Layer 2 of a small transformer language model trained on English Wikipedia (13 layers, counted from 0, width 128). Numbers have three digits each and are written without spaces.
A neuron's activation on a vector x is GELU(gate . x) times (in . x), where the dot is the dot product.

Input weights of the MLP neurons that the questions are about. A number n stands for (n - 500) times 0.00063.
n10 gate: 450531685617629317536462507565360555496478282377615555424644483399449438565490724477514375539593460403532551776862540374777428579554569479457585440612758441396531471618334443458630532300469374532423564317419371435659657504620718588662493363656461687386357560565533507443629444291386633362453511493504639696552621459572565760493592518438387486401301532443285551602661504636366462404399
n13 gate: 373538591399496470551455404766384485446404390541508579332474327403594622430578336471620588527686405534470783362427414481632355601558480250653405436394569406290432524542328696508219648640835538379542442496728486809652713545309399788571445637473562634362455348477631680469496302409384308437628424569648437524520464478543297424437548397444565605666591550488378598699417315566173489611319
n76 gate: 512545627567443556609508373570805529561269478441504551329470417616539398672294389482519450511458525526443469663547691621423317326609520730567352288557280216616564631607386538459481677655646526488594496362230365481313571220355496489578620601523554565347597364411694412485624542539288515463442606460678846285397259363627280614390732352666462325573534359577445602691653527519655436512523
n87 gate: 637464688507587361500414650590548436379332451482556470568820471481683372623386382459525468293333552345565632444602650580470444425455405518619317469591697586475460460629398459428575413435428732358583618527688356358470451547716365536760705515445660463625594525287519636618440489424500606614574500880409394578397405546578472416470809419614511486550677566396136440542636356321454482534641
n110 gate: 601447482722679831528451536579445474156299307578297678474515420496390528682444380685606254328391750557745452445411468469680169461408388745321488451515408549371504584512400473659638519508629637532412597480371314386441512500508529527579457362624250573488492557520524616713585646428656411350437485478638428636480424481492422680432373357556624658682595353660723301429675461453631283492412
n125 gate: 544562672763550519727583471408409595437488304545575375634546573241512637677363557622404386504607623665550653690429669333596336344657520683373531570341746523208589312472496445635580702426639667616523192606504479652652561578692400376431544504441436649539731562292691299571522469512421292515436364448449419500496394637318391523326663708703520684546682626603485504511488587313626175533419
n138 gate: 530697627666376327274531785349646371219616472364754496482385598556617492394579522337674549515560381685577333549599504617504662605719496493541448426314670315547591590548544745460293452581598489662420645439647513523591504529493633478583368553352444526452296500492581563582468622412459390338474720602445496709477680547560382625515439500420367280420092326620486519657607642631453511569423
n141 gate: 584376207493481563550577549395396320515361284511442508578799504342593480358625596618347473451604366414334750590638539564790562407522402633376458412383614481411351476557257405720616451413601579353320446579317632585605488504603532391610574682595284348340620828597472573496507337866531595755558361551534351573579610489435471338367489470488614708514271416512416543504484251307574440563496
n186 gate: 398435513436469503440518204330356534705475470450426357354449551504504418490483530641636393528426206469634443520337742407694592390530539632535503299483310452755490487469302458483426452283291586294658601464594332685603536421271530538348397486584620649591620304468514465486507458493521326598475503579652518374649719317539460576382319552619618548604497740433500421423479605454618421457377
n206 gate: 274462522342466383406479271587414444755427292489531206459440405469547468452309459467443657534453577432748587684312571511437425445445671334568249358634427409595500490679720290485185454561610393614714430440605634583685408557608394289604575279577355419415519462311672294531537581308488392684524672581439448434439404477414623281683556515396496557703492686520303353344265457433620344653660
n232 gate: 583486386510300547605507430678438192545436602619497247497483503371305507405311437497393518463639523608564521510500637571476210462715383457421401698527384739571645509359538524732476853615389382535375524745700350392420447527490545585506479479527344449510554551573521620411503524620535507430570486493683327343639362557490553282500354630500606614519534404580526426536564438420493365689723
n240 gate: 622521598548163693457485549576604366536189449459460569462400490500457489626558355460542619606349460521686413507683507496536656359514540458625578369468507423510535487450521532385533757511507686772265450379267519424290376349440544447546439533415439628365535577287471610710503447584668415386691380429672335576767393389597544377405692418386390587584672365673428339643365521414655584356616
n241 gate: 576507649507461469362640421394583448375418521225504646545344644395725665582531777557535475256601463633669343730391672500514678304728570333589528489708550556262465423582386722433551560454549447416581482441511594504642537468454604313520449249529558674518489447485478521557497532588550630424402327689585533489533522594587500833511696603456664507542588446662304485524327532435521626715669
n242 gate: 594630655564469443322219453520449237442313414432618620614485473583722360679372523676496500323480400656385704352441552369540492484589540530540543287635562523431580489488597484431187562535669588607362371488285532460389560623589386651569583572477539585422423327361653769383548318440421650462468269330627347836427319735382552770376541333653617344447408519382590404586644512267568147686400
n274 gate: 523490456490324442446767368652570554414321611455443408387221552456658391538455622547746401356557484675363422666440520516664520497538381484497276569578612545497299500580497530396436644575533598456719507397448290689416374461424456562629335507411590480659506559433681401536595497404627535516312278663392418577510585510577475648221430401353460374551572530470379293595480640577442480442471
n280 gate: 445577719538349412496600623688607103508724380496718424523591658671496681500334470596546448640445415523546331693422612504321600237500439504485473352442574381389684376720480359423365450372592666464465433476671674296548419399508615589624492640614460676504408566548662249751425660536650459280516651674651464859431601367314447644464621504536359362443392692298263548526540603615557724476488
n286 gate: 551343410540329454603522365853421471503535438601630629573280557555421312623408306249483458339425529437614392442429618480507479686561378451393351354527540497606351307517635466424524470420450590352530408465560620476752545587368580480538538700524466473208450661617658622469503520679643634464486383715369486280726381595490441571409477588472490394460437476651392340474503445462405623363617
n300 gate: 514270407581486463390666513536507503615449644557546564483399418341355396644470568552507475559606345415572493563277332579617251666540654341529556339318396319510517462598472657544433510528394665436407602223518319624333421534340602562545705486633648382329634503560493444643410517342686567399284586305517446493620529541665423590539338507341368371642610308511621443356518588574514555265764
n302 gate: 533561295431672665293628350398643476533258528544567474508327451205508491572340532469626515488559528411328802547247593750361403386468615569704483740381603431293423361617554600537521705570635398754615496624509500360699547574575508500492407496500508405404304529462620471471318554496496759661677307555681654641375491758517424364867853637586363613466909496492328253636410521475395639384300
n332 gate: 585579757553421521326523392582463468602397426444529493543567532596441410409274146617789452579426569654565474531455395644478534459608526631571420515305435643468708427474435357586455616244755504586615544557546374686667568547493328601551233515749279507288439605374470588613322445440331353599541579472558308659348360450341486518519296485462292632731385442640602534570346496385514417443518
n396 gate: 309659395350475215485538341580641472611422679586402386353632581722500309565403604426675393514467361640606581531449544896424489431647511256517304639408757412318640225525479554475558564376412528515557302563395533438558375489411456670537606533572413486647739465325589335629521632274489472521387589402394308607545400490482538521570583593496511570328549396493410618565482511649347405537581
n403 gate: 578626500568308421322595723282417613329609335451343592436541672338496548589369549500664435396476360694296540419756190500603317528511616568770438582684485336393340482578531601393381465542638346682527453713557779520464492277360456666623567357368543465461439319536343481765485682408571676375457577249465327554492516640476433643596402624742344618577389348508298328272516555433489538662511
n420 gate: 484446560400325757412643551488612527457521477473684767669481434632516520481393711541558510547360567616250638410308589598444552404635435477610543612527488527353605318270618322620331723418574523846375397398500328464597691355307216586507400653488668677298450484424598619571689248251576344542752539399735500450504545627209340465455569650520366550675504508520386285356443727412412473664383
n427 gate: 610693461573727412515508385442645227700312388453523454812642400477454407504344262557518610634473371548534797597061550783489535412457535511311511670489537611441648459436399557626488504295774545596638455321488527673615566481549383504444393512624367466458478403393399696530594339305416551529603489518537539444457333445451406414531431455414523346677674489504467469572488250519518192437719
n432 gate: 558644461377530510365265484490428418636422320388734629653764466562708584451444450583377536588562642290675434367598573483593441407351496550677514439594456386513513565695565356480392611433651591486406246380564615594469433719405436557538639493551317568493540369538451623449445544535503352599503308610567377522546514424352490358433510439578589560392644258745454206546458349379550309571386
n10 in: 374404410372563634476464319466602520318468620620422448638500570490469452584731395668292530357269414431437517535320300663657431476612319500900443351507463550460573482551450368421418467433294327449527710472630387418524448493614522390384565531362500534500573727558465463439497497545514471657585510251387576547532566435578296403514542571580416526415463564500487607765576632384435546584692
n13 in: 463153556521634568530481323391641698317538493475559368414525597429328523792716714348410351504615622615518613636458481554347646560346417364490507469464394432310514626500646460716332569765688565549435404534603580560575587377277413398544601354515333591632511500575622368518560675500555472600548533375634678738393242518318496544572783485637518314530547636404412666595428500548472576679356
n76 in: 385403623434519459415633461597435614432460573533561562618500612585504812354566485404441503455577233385399298669446434470642620635478480393588443444586447466574381562324561355519616605515642500813545412743472659616260512662735504361557593430409519663637511282349689211154341526680504544629392406550376551302464249043573401398371445371429519459507343508304526598460457508354555560579425
n87 in: 348683533427507393510427481602573580610607487526469648443603405549283419405417537448436346439562516409690535533392669486430209510461659597354534449680380517597497454372411555695472568581453561503415431489711509742566334340555416612669559265490320349507702249577660472679500616447656450460469612516211295438600305537486424439450460445685826513463591507635335377348528559483477530414544
n110 in: 433515199493518554526480428421522496577615564546426651285586543545549447496603453497579643453247413410438421409574376318664575526700420568527562674627485496648262517678654607453702394489645500500427274466531500654661215642467378471198564361500493441404677529545153570522549595580656532636309413619693264402469351418608539723325447643393404640523841419411340621440530448437514602508402
n125 in: 341559270432587405611463760536571636395511402557479471497582728482461835571612643424325537347475620555583259557406432635564432518660428483672378618517622479455541456648545577376661382635493618389573352551657663375661410385482685451650443521486574584525524479393660602486684434627454476326436517557247410253295594548645524521287663619475388240500452581433466496571554496365320569343486
n138 in: 496447507206493676424575365417327287607478524390701577524479325442467496510558369770305575504601436594430504507541573486439591558588540538460642515521521580667629314446419382552684391444392360377437679610311487482540559690511309211480558743432518553308612398305629553439303535724493483483738472604570240277452515628561524401584469543493575535452472507914510467411621464475603661574475
n141 in: 566435708463555608743640526496574477552449487443500408324655551430553611500544588301595616445682372425435447691454489384465362539612525486523607657548766439571214610685555305616440431606558462465517490651587475514475482459604680459655405475726416175594677634373468472538444386647462540335444582487394740467612392396714320321554373410349413595535432736507490439497450685468601579734527
n186 in: 677562594526484171412394555662419618470573535637316704419571471624220456589625497344519319539456550640533497443494330582275601604595503400325441643526470601481477365360378620601483343615582484490628660483407449574503623415513566319556524554510487441546549529635256560533411305442674554539530756456388387401562490452423427549391465308459493610428382437560538830471514650530407520507334
n206 in: 626612559682504682732531735590653578724412574433262670564514645582343644592507550579522351456407608640485357629297451533403369578671371346343368488642361669554536473504390699623455711569500264534467485519481480583448492322592250511572754358323775518633399558522572544592602390428400465332496627503591572480600561629411475445424305485473654514543460408459454572348477559225450366141377
n232 in: 686647528459404418579325431259352390549594575360431307617453411520592590447340314427560443663526515554593278439531391593503553283349533535551274483676407662465475681347565474430395644478401599493366448530561479345513373676536424529382424559656454577487532439480510539688392506497533441641615567604545403352362463465520347468537365742671630617591439513706441563590547683510462388567691
n240 in: 631569602672434365494493538474628448497606400591487477636595354381410539270411359494407497560471539283531471368527581628580474468518477636479841523519339246553332566560629443568503650347403678600644506493520520416545611397576333491482635574411478431567578444696647506471458305634535680598433481560503614345507664438321433290516537563559538673494603421519576425442435302580571569520634
n241 in: 429584628641573548342395503402597456571788357333464442569575441604576565320568624433573497346543480490479551688456457556514489442389624448638479522636504486656288503546369653507662433420441580374601617588423722688486438493394617384513554236337557542674500455486203386521612539496671565665554353460444584677648551476461514525617736761661709545561584642647384384616445593403473378702880
n242 in: 493450517553428535644512557733529482631492612524746608535574621614482459765511242517472663442522431504489411455562545704386626563631556581446609664435551753585664474463370558304507604575475586407346442327023540552481590453493589774409548574522482518391386579286316522358639500252643573472408238335471654492614609458423486514590247228628558543257496580460490571601556661397475461477511
n274 in: 647465589500599667503321515751457456497449478491490666443553408355635553506553399591246366529713288564381377482519550308582354332593320730404468313564535560265440482399380510408596574433506631368580399637368471556665694545594445529594404593455415519481573452569664753471571339396758587462493474586705319510524500368487463545560531448581354415597644536598484493575577572474509583507570
n280 in: 452565614812388390478330524336533764416511482391482552550408550367589523580581603377596587402673497614518485680503653446378623444448523511446602481457438457296543536357707778751433460579568410660576445613306656418548639500413610529575407236504515274588507594455542580562671369462320310326463695586713316395641613564338507627342567558492734475675371409245644327405248607467461511451457
n286 in: 483527507625360436239577343663384430524536323574479322473308551560436418487577611285480304476370441582476592431543376531370642500371564226429400467654597275646657619594548444456369407658524483429592406600540670394588454538583507675468521504524293607333575723422611462406752465486524573402387517467503579592623539487763383414346517303482490456274319493321573347550543311598426715576473
n300 in: 593383547737549673346584491389533675365565576411563405596327464467564608513430526506616634539467672691402588425670470432764557420487582705433382462497454707649578673404812447464456356484575402483676626411641497735540371314395375627463406665523523743556448445550418556450594444384367462558513441513360517581528612631523405258466267461643510539533607437480563456500466606427510539586464
n302 in: 710542496418523609594492489520344519434436426623344480440575447492304627448623699438364456691508581285565532540437413504297177512342365534393535516393235769372349354562435558769787634485527462480561395520536668520531389607435617454443692508488371373345561401327404442720297527472800452612340496365622767492456616605336585565726366538296488515441591473617519563348651648457294576332105
n332 in: 352518503543435528481632483466441362485725363292689466550493543593384549349702649469185574301293396550757575576549620504448567255524428653463613408554679464468572566493668522496463486406396514649540441432492703425657515525537268366377522254643400839529403381463614306636444402337297468663470688497623440364622322400515437333289620456462529700530399518615419658722451386393532590336493
n396 in: 409592557585348376449440429473636733363493603535338349422386342405517428696497458447628642460459510477636655637458517543568377245567569523491490613358613493451487500658507608415381666530434318561560423493563604585633500447390443663553303555513581520570480404694535842436423674476595439458605444541517344564531497699253265490641393610656587392376441466320532493291369399307367391469418
n403 in: 478530350691250279407816731393292711373623416757328567594508586589322513655618615512654384154553413770344460550679433560389353616658315440642574528604483461431530524447426829264478522733435371674621399455691627576362428327325678630598411388325584544666582452571527386632437535401707946326451552276322410519646441504456525739581331657545242688247306474447479347504694557584297543582474
n420 in: 730347630386294367624605458597496537489456690441846800470448384273515453515570293664493483760373572597286543421427395399654453651793410626595322452335443388582724418626663515433608462387638534554376508437437611368268531263549496515489427461508581129397519496573583546401576420681496584555662312576451567395552429482538434406316636663358466478517582454304537352526735412531666597378294
n427 in: 489753608621233427438613233442817376354474497435356295497617605500533551476452580674462513574345348448535445415507442595525500076480217334437504238623567416430524597575514332566464546549384479533514432485630575722551478528635702256503580464493381663500307549489655407468398418581392260417395489456479467481444588503622527514772445546618454615548493432558438401589357532482766595444546
n432 in: 487462512544461456434503479304566478643520409444757383643604545698629503590572465534672491552776497538661200308581460645480527546457658519539552445516487433679596506326675582484341387487500487377587464537575571716271520564334697523439457620480586481647423387709463624353537552534424563336497497534448530587690601367421694406503406351551682557524468448648544212631534556507484577591606

Each question shows a token from some text and the vector x that enters the MLP there. A number n stands for (n - 500) times 0.013.

" to": 496515462512452343523479423564444592438484640554540558328295389447607581491493551343495434488416383592467399540463416533549518542515506363553434513582526473568523613510604489606384385546489411384497582593622394536551431400477426465439566512542405457609599476628579470422425483650619540407512417518392608553491507570535450520511407429433528505623569362382506483428495478530488582486455
Which three neurons fire most, strongest first? n286, n300, n13

" Gold": 613505472391470561549676525456549510652506455544605559454602544421353584519454376519496500379457518466692512450492632469504591440473542365461437504439500553599515414490421628545401560430422496608540531506514488452473460456577509457488541536458671334563522468488393543397480478452625554567494534595385409508501566450368688363507415563536596402565487594621630442486424653578566482609569
The most active neuron and its activation: n206, at about 1.2

" Championship": 663456501558681409616479563535496505390445662616396549538569469445473517446560549472481418436513499570554540592532524426536425586522467473373404490337513543560438519483400425622657480448224569543541549485456413464550553475511612551359635481496566504581554454479503516460506503540673582474415660474521458443534367486550574498458428463561533499599604386491538585502438453461423441523483
Which three neurons fire most, strongest first? n110, n87, n186

"re": 553530533355559322554446577470588539450702598590514486548339419551450667498541464468484490585579448556472478536441445637379413625605545493531580524528447577521485532474433421459499495588503579422668499496456583486460415486529573483463618598526550504470408448578498463427552501601457450378491463351522808549601640505484476541503635544483502354420490334401447609409489528390565597534420
Which of these neurons fires most? n76

" in": 573438524505463547388560505522505545515500620581596522353314622565384472561527409641571525525391529650530476610349509517541546549533480430505459497410510419505499589548549403454573461574462532454512573555549517573548485371492354503332216577454475476484653459519582480508587498561491398421422460569581568494500435415485485522482535537466670600512489637449477625568462444555497597438402
The most active neuron and its activation: n13, at about 1.3

" held": 598431530441503472477604604502572379557367515561475547479575548621381416579448583656511411360558512600519557651467581477554280502498531555443471566488575491701484545558547485457538384497422589421555589619393468523543463547431474536375571529573500643408502491431544468560573546499480464542384549522543503527541452348603535447498473495388539560719431523576507404504450435651522534381496
Which of these neurons fires most? n332

",": 477308540533435703413571405508458550577479598652521518388451435447509568546602377556575453362473467557563593513548399539462454639510517517468543467448462526537500634522486575453508493678321478380586432450481497454533663419483451439390391499558529588480486630612518497343485534466530447417421421481512394551461446532433564570549349516572352474413482453452474557571586449519607583424541
Which two neurons fire most, strongest first? n300, n286

"-": 441500387370482478472544543410552528459550485633613344543364444463443487480509580516505513544528517521412448511499446529447469570599423532557533709438612478595472525393524520451608543658309579594493563472529366513565398426444423428382382508498545525654580607449288462484497500631484437495469484539340354507556547610572545473534517541534512435442498390265603591570551477567461642563576
The most active neuron and its activation: n396, at about 0.41

" car": 528514567510618574536512386536587570430586561613457471508494417451433581511506414536427430514489558478581467641469523561632380438517433583474505507519545564615519437466487547474658366439292626530393658398540464456473447540496605454388431421605449563565488380495447500468487535608600501481372557559472535471490345388510559502362282463482490590570481410504527534401636521447511443562683
The most active neuron and its activation: n110, at about 3.4

"even": 569564488515555431542351536536616514588548477549555544451508486517435468557468653634546548289615517465468481567611638615574427441541589577425498425463431567523573436392355623578367587448393575582466496480605529484422584524591534551513511502535682567555520570570608641465589468445505516527503540421500505489624531413374599496453514636561512555513462659526390437545413442429350555580581
Which three neurons fire most, strongest first? n87, n241, n242

"2": 578463378660497570424501547555429584346482563620522524651485577652363421462499497630494438518463562427528486380564443493421467524451461494508585353490504602555554631515584561599529539522310497539519539457482555499374472492476497538393426536531577533571609340535352628404530526491489415345426527428498531496538459441516528519534388493457569405398480528493555466661596626529517442570385
Which two neurons fire most, strongest first? n242, n300

" built": 525448531501572475521526580483634326470457488653353469516574354519375450554452516673520382530550484538445463666407622582565479528421499590382528486484538457586498547474432539515535473558382575523359478601467355528545511451457505559371559412567547567575568569566561582530618536591397426427531573472615540415428448446443440483477565426376490607633424552438551463428506566583547437445594
The most active neuron and its activation: n141, at about 0.42

" There": 495490455416434589538387398479537479506535572479525353394517530562516688443436590546501447410513389493410593589466458565499549508448409591530352457392549480708558528477550543504511518441549551505424458574523362606450494373670614556511524528470492482445648417602490488290372553611505514505578419545486514274543563387539476612495590578432448627635482474509624445428668493505463502579566
The most active neuron and its activation: n76, at about 2.5

"eng": 459468543501516414511437519469616490326509514595610433525733455622662496473524408579525504539582569542628430562550545489508469493548344407649476614489581476629569533478573570493473508629471570405572545518669537427508473498448711494544609583564492507654547595631367455435515411445481548523470470376544460520478416452518525488400602482552347558513486517549367469533333392623446512645484
Which two neurons fire most, strongest first? n432, n13

" not": 490478507525372420568332503633592464565539584491552539529459564691640446483377516556531444476590499384465469467524564671445432597587488361465536551542475537540546540507466500421498456485413642467485603516366377508645486480446535519418506517615675520480418488617448422339512531689516479598423387661495485516466488651381591523499468558564679474668527489535555471509475506469581468432457
Which of these neurons fires most? n242

" named": 476552527537469549507703552605458507529499600585394455522592447510460406535518560664428418393464425443449378693367511540588458542506508516486467419435445428566510519396545499501517506587537550491335526465418451464520680495506448433388547436592514505520593600491620563555564422479379447613586513521494490488534505344502408434597598513360682593598452576477540363497300568462462564408573
The most active neuron and its activation: n206, at about 1.6

"all": 503423540455449404414660516547517674603539469411540395500548440663501644519532558508597465469464472570526513559575428502557546366543381538498378507459594483450585544512411601409550546651583486562581609625450510539410392589443560630567488528451458506646561502453585483528581495409632480422319477384515416332568385414452667604381491549487420581590510542615463459578393519485479510553656
The most active neuron and its activation: n403, at about 5.2

" |": 479513476479406613444551549511561531520543678553507555435521565619445563519496491309513717412444531504498421379547521487572571531491405551525549498473427557550500589487503633462563460574366482477536559449536420466455549508396478612238382508505539575552488604492432548521451491530483501491413438494577467554382546439505549473469428477460492500566484458513639582573556606568533494421309
Which two neurons fire most, strongest first? n186, n241

"isation": 514487547425538385445515474480474514455601483525405601498522472614403645535531535427494359588608586485524549568487501546444443603536472457343444539349467509383465536502572467514600557469336511399428448498606317511548492596537736486437590439438486549471407684527430542503569484473488519397575638582411502555518541511464592621529485495434474518553522591538475555410550580536443526497298
The most active neuron and its activation: n332, at about 0.24

"ed": 534553564485491371475527599479635418561499635624556508571524579503449527578412493360404449475609600420429516579619646521491348525479522522456528449436538457600538454497630560447506544520380426647433453451425475403469463355503442538411658317526580465673562479468621473548612478527457511445394435465471489476669585579608598448565479443456557422541534579476592405605428401572547426455648
Which of these neurons fires most? n240

".": 443387569466452484467609412431417495454429546663578476400360536392329503468479430446559511494537402375416415462587590427590324543505501590395520484500424459722500569508524556438564507544332567541518589435542568523523583394584537608375496494495529406573522602551332503507377461459518527315555451563555541497505546504464447543443381477497485307433433518494566504532610498506507492334555
Which two neurons fire most, strongest first? n300, n286

"less": 564536506530501340425474538445561580601587614534497686515555589455428376666532462480509454400539413511410515502683596532520469616584534527416470311495468516359491404514399590492463586484449457573572481437488506494500452462599602459473382505436507451621479500410480588441419485628488423496489450328485499707704461654369614538491586687515508435536489484494553446563423473544538443473562
Which of these neurons fires most? n403

" that": 384425509573376451523514394547632452515520630462543497426333425411628479444532497478493461475536417508407503617460533476409368716506367519436440450410538368680490518561667588476483527397462494567554445593476429539671510421587640499345559477453599515567488542576578591478534517557553486540563511486491561442449410434517469521484377531485475505658620567414572337508539589607527633533458
Which three neurons fire most, strongest first? n274, n286, n76

" ===": 554483613560360484638550518563590435467458586545518581567516364555411495513482434549468484516605461515452522480458472489427348310467602515470508559526521374633630478571444350630651454482473514412565566393718442598545524337461480587453458513530395469554452449445392596616558600443362696537376626519524512502413488485517457651556558506557405511549473627412471513539604541618475503505439
The most active neuron and its activation: n87, at about 1.2

" Lo": 575481442445429562451435494576461446512552527602571459575552386626474547530475448655413509490529520451420563386412544614460568524444447558511461555450453529754483429456674544581482424464264448541405594432525541513424559589580544434412507457501445608520503410525576551406685508583485514465386540597369562430514513461462646484448521669377593595444576467541571542467429566299492491526578
Which two neurons fire most, strongest first? n432, n232

"sh": 521504549538257424551600503521614523509437439686569620602559509622485377474408318536480493447422486595470432401558556502538474427496328457577551495498476515404447417463496510558497444443376625514705398561597354477401510518450472570477405515493513576625542513583496553538410415472603540457349438567662593528493511463576655456491522512512437544494541401477528548577584555363592511608609
Which of these neurons fires most? n240

" an": 382402490384445461401567475480563503491462604569490412454411712428523575456470563604462495394487551416512434689405427478547499386455411480568413402467410511471614504515350645561556502578492621427573477493509526578557425401548363403348338584646577541508564472528435396494559505668520459493538470539517473459412505508510639337464420508521562524584464569612395375489396576543588509455594
Which of these neurons fires most? n241

" window": 492531541339581506549593450536431481507514473559450425477450397550545527676564512566495400500435413563540561521585447484596360419483526610431465420550521539466544537406521478488578551509424587628457489650501372590470491548465513589354429453654534650654510488511442589490441467577616548520505505545545685417569478452348642554472399599466436591661412529515572579367538468502487380487512
Which of these neurons fires most? n232

"1": 571470412650563528496584545538509608447450627688513464551428442572474484511482473659517407471397533476551552393508488486401502602461358521493466444510450540528616642565511531509486458493220457516524571429525515498427418482448569615402676519556506570537489401496329589496452522478479425407562474380407573512407410437515590500537440457445534472354537516425642488658507454544503541510428
The most active neuron and its activation: n300, at about 1.1

"ly": 578444595539402363621688546608597477473539642624547591589474632395477577574446605409591413446453549509458552520438519618489461487478410532487440545382556509527455455513616525523547506377490526488615587425492524494548505510518634422395619430515473511582534662504392447489345481594562414468335470636469440512468545541288465482497563580480440524573460437524441614560404614598542576635546
The most active neuron and its activation: n280, at about 1.5

" –": 553498513420400486445581635421486375521368642471654599562493504466489466569584458514513531516338473528578554588583369528514434610390558406444473428518461552647621521396611536492489554627380457466523585489574375478459513556534446569331489362471519508567532600462456501462423571512432534595342654527410558247440458510631580526559599433470404443441507555431523543451425446467507543352431
Which three neurons fire most, strongest first? n241, n274, n396

"numbered": 605493573447536468550389670524448405453637496659441579612589393517466505544411533704563436407555537615416507679560498557482596508538439578351513469483372564559555530484601471629476551409367511526424487641538469530558489411545571521426526514491508541704443494546501560478563486510498481564409450404524489549519476572472568490588573500452377464668409538477504459446527453560399614509570
Which two neurons fire most, strongest first? n280, n403

" resigned": 655534603440494423557512601590590432477517542643448467502782478452405451603397514624521402448473580506533525570529562497430408589502545609357558509456439471664488546486586360556459420507374542453422548537480374480559412466524515517381544588466523520645425495603477592545634490542440492594487450476545685467398574537533458424483473527490524507652484469555551333468481428536531577401505
Which of these neurons fires most? n87

"\n": 475368515535502502528568613519525563354448613596464486429494338527481569572630424690511474488519380402478534504444532445553525511595476601642540534362548441604473454525479553473537441605370661503550574559568302493427453489637462572442541488438537425578508396646453476471424598541497489712498473553450566447402482457570502481531677528441465395525600593528502486534552543462434461561496
Which of these neurons fires most? n76

"ness": 480518522576543394545588473565420615490589585580592572575421483399432615542577527280486386459489499530440537635570552398405519451542450509391436343508611589319466513487389499463512586434438568397563339436524426489506341464506686482500576567361607495710468641515499424574528654557560562562486557496513661524481508544493553518562441433440524526480517564526470569502647627512508520525473
Which two neurons fire most, strongest first? n274, n125

":": 482580564573283446521571526570649398461438406428508557537495521607345390440689419539511494414522482540485478530553450446454721483492464473535474366567385452574521528543561454537476480495552382565579532543676578559568436398472386573283450339662533433566427575515418435492344518462372431517526510573614500460507467435564478432448329526491437442485481519446410500497360513451625454482419
The most active neuron and its activation: n332, at about 5.9

"3": 574478412624448575398551556577400589433570536592530512690534554597383505495525549660498378533400469526529447363547410475453541561429450513462547490537455510558626650538509591516450497528407443432550500452503521492411459543431492541348362461553479539570516489585388627410505453531510463379617416442400608581476465439502557458455488575462508467391550583554602440650664468555481502518353
Which of these neurons fires most? n432

" involved": 514457569558442487460482554479508464441471542660487472494525395629368458601488460599494363536539485493508453660465515514485346465522456572439572406371455428697588510434479486564550467471777526456432514417524421514555425527527485319332433506463469458592563498697589499492503521555492536466503473515543484532527519447655436622431473516426476561745474528525555484507495420463593496415461
Which two neurons fire most, strongest first? n110, n186

" used": 550495530511645480476561600574628389588477523556382593457515367479474399541478535548515387454603478515461461643430573591598375536503503532369439494455534397633587488522493478558598413448519610531427532600551367487556450532470563387372596540582484455627583590670698541540630618587445420448507564419521587530451445448455490500493474486355569460674548543456551355461561473470517479461474
Which of these neurons fires most? n141

" said": 445513559586520444578520522622558431536544536647396529503604346518592450526541462545504400382562455446465461683459516478520425545596497599417504509438507387584549523572543565608393441393408523528449393453442330492626525448601486394379571445498539502585638447581644596684561476486423489624514533563547696411448590494507470353500431549532557522605451558494548359428548501536557599485402
Which of these neurons fires most? n206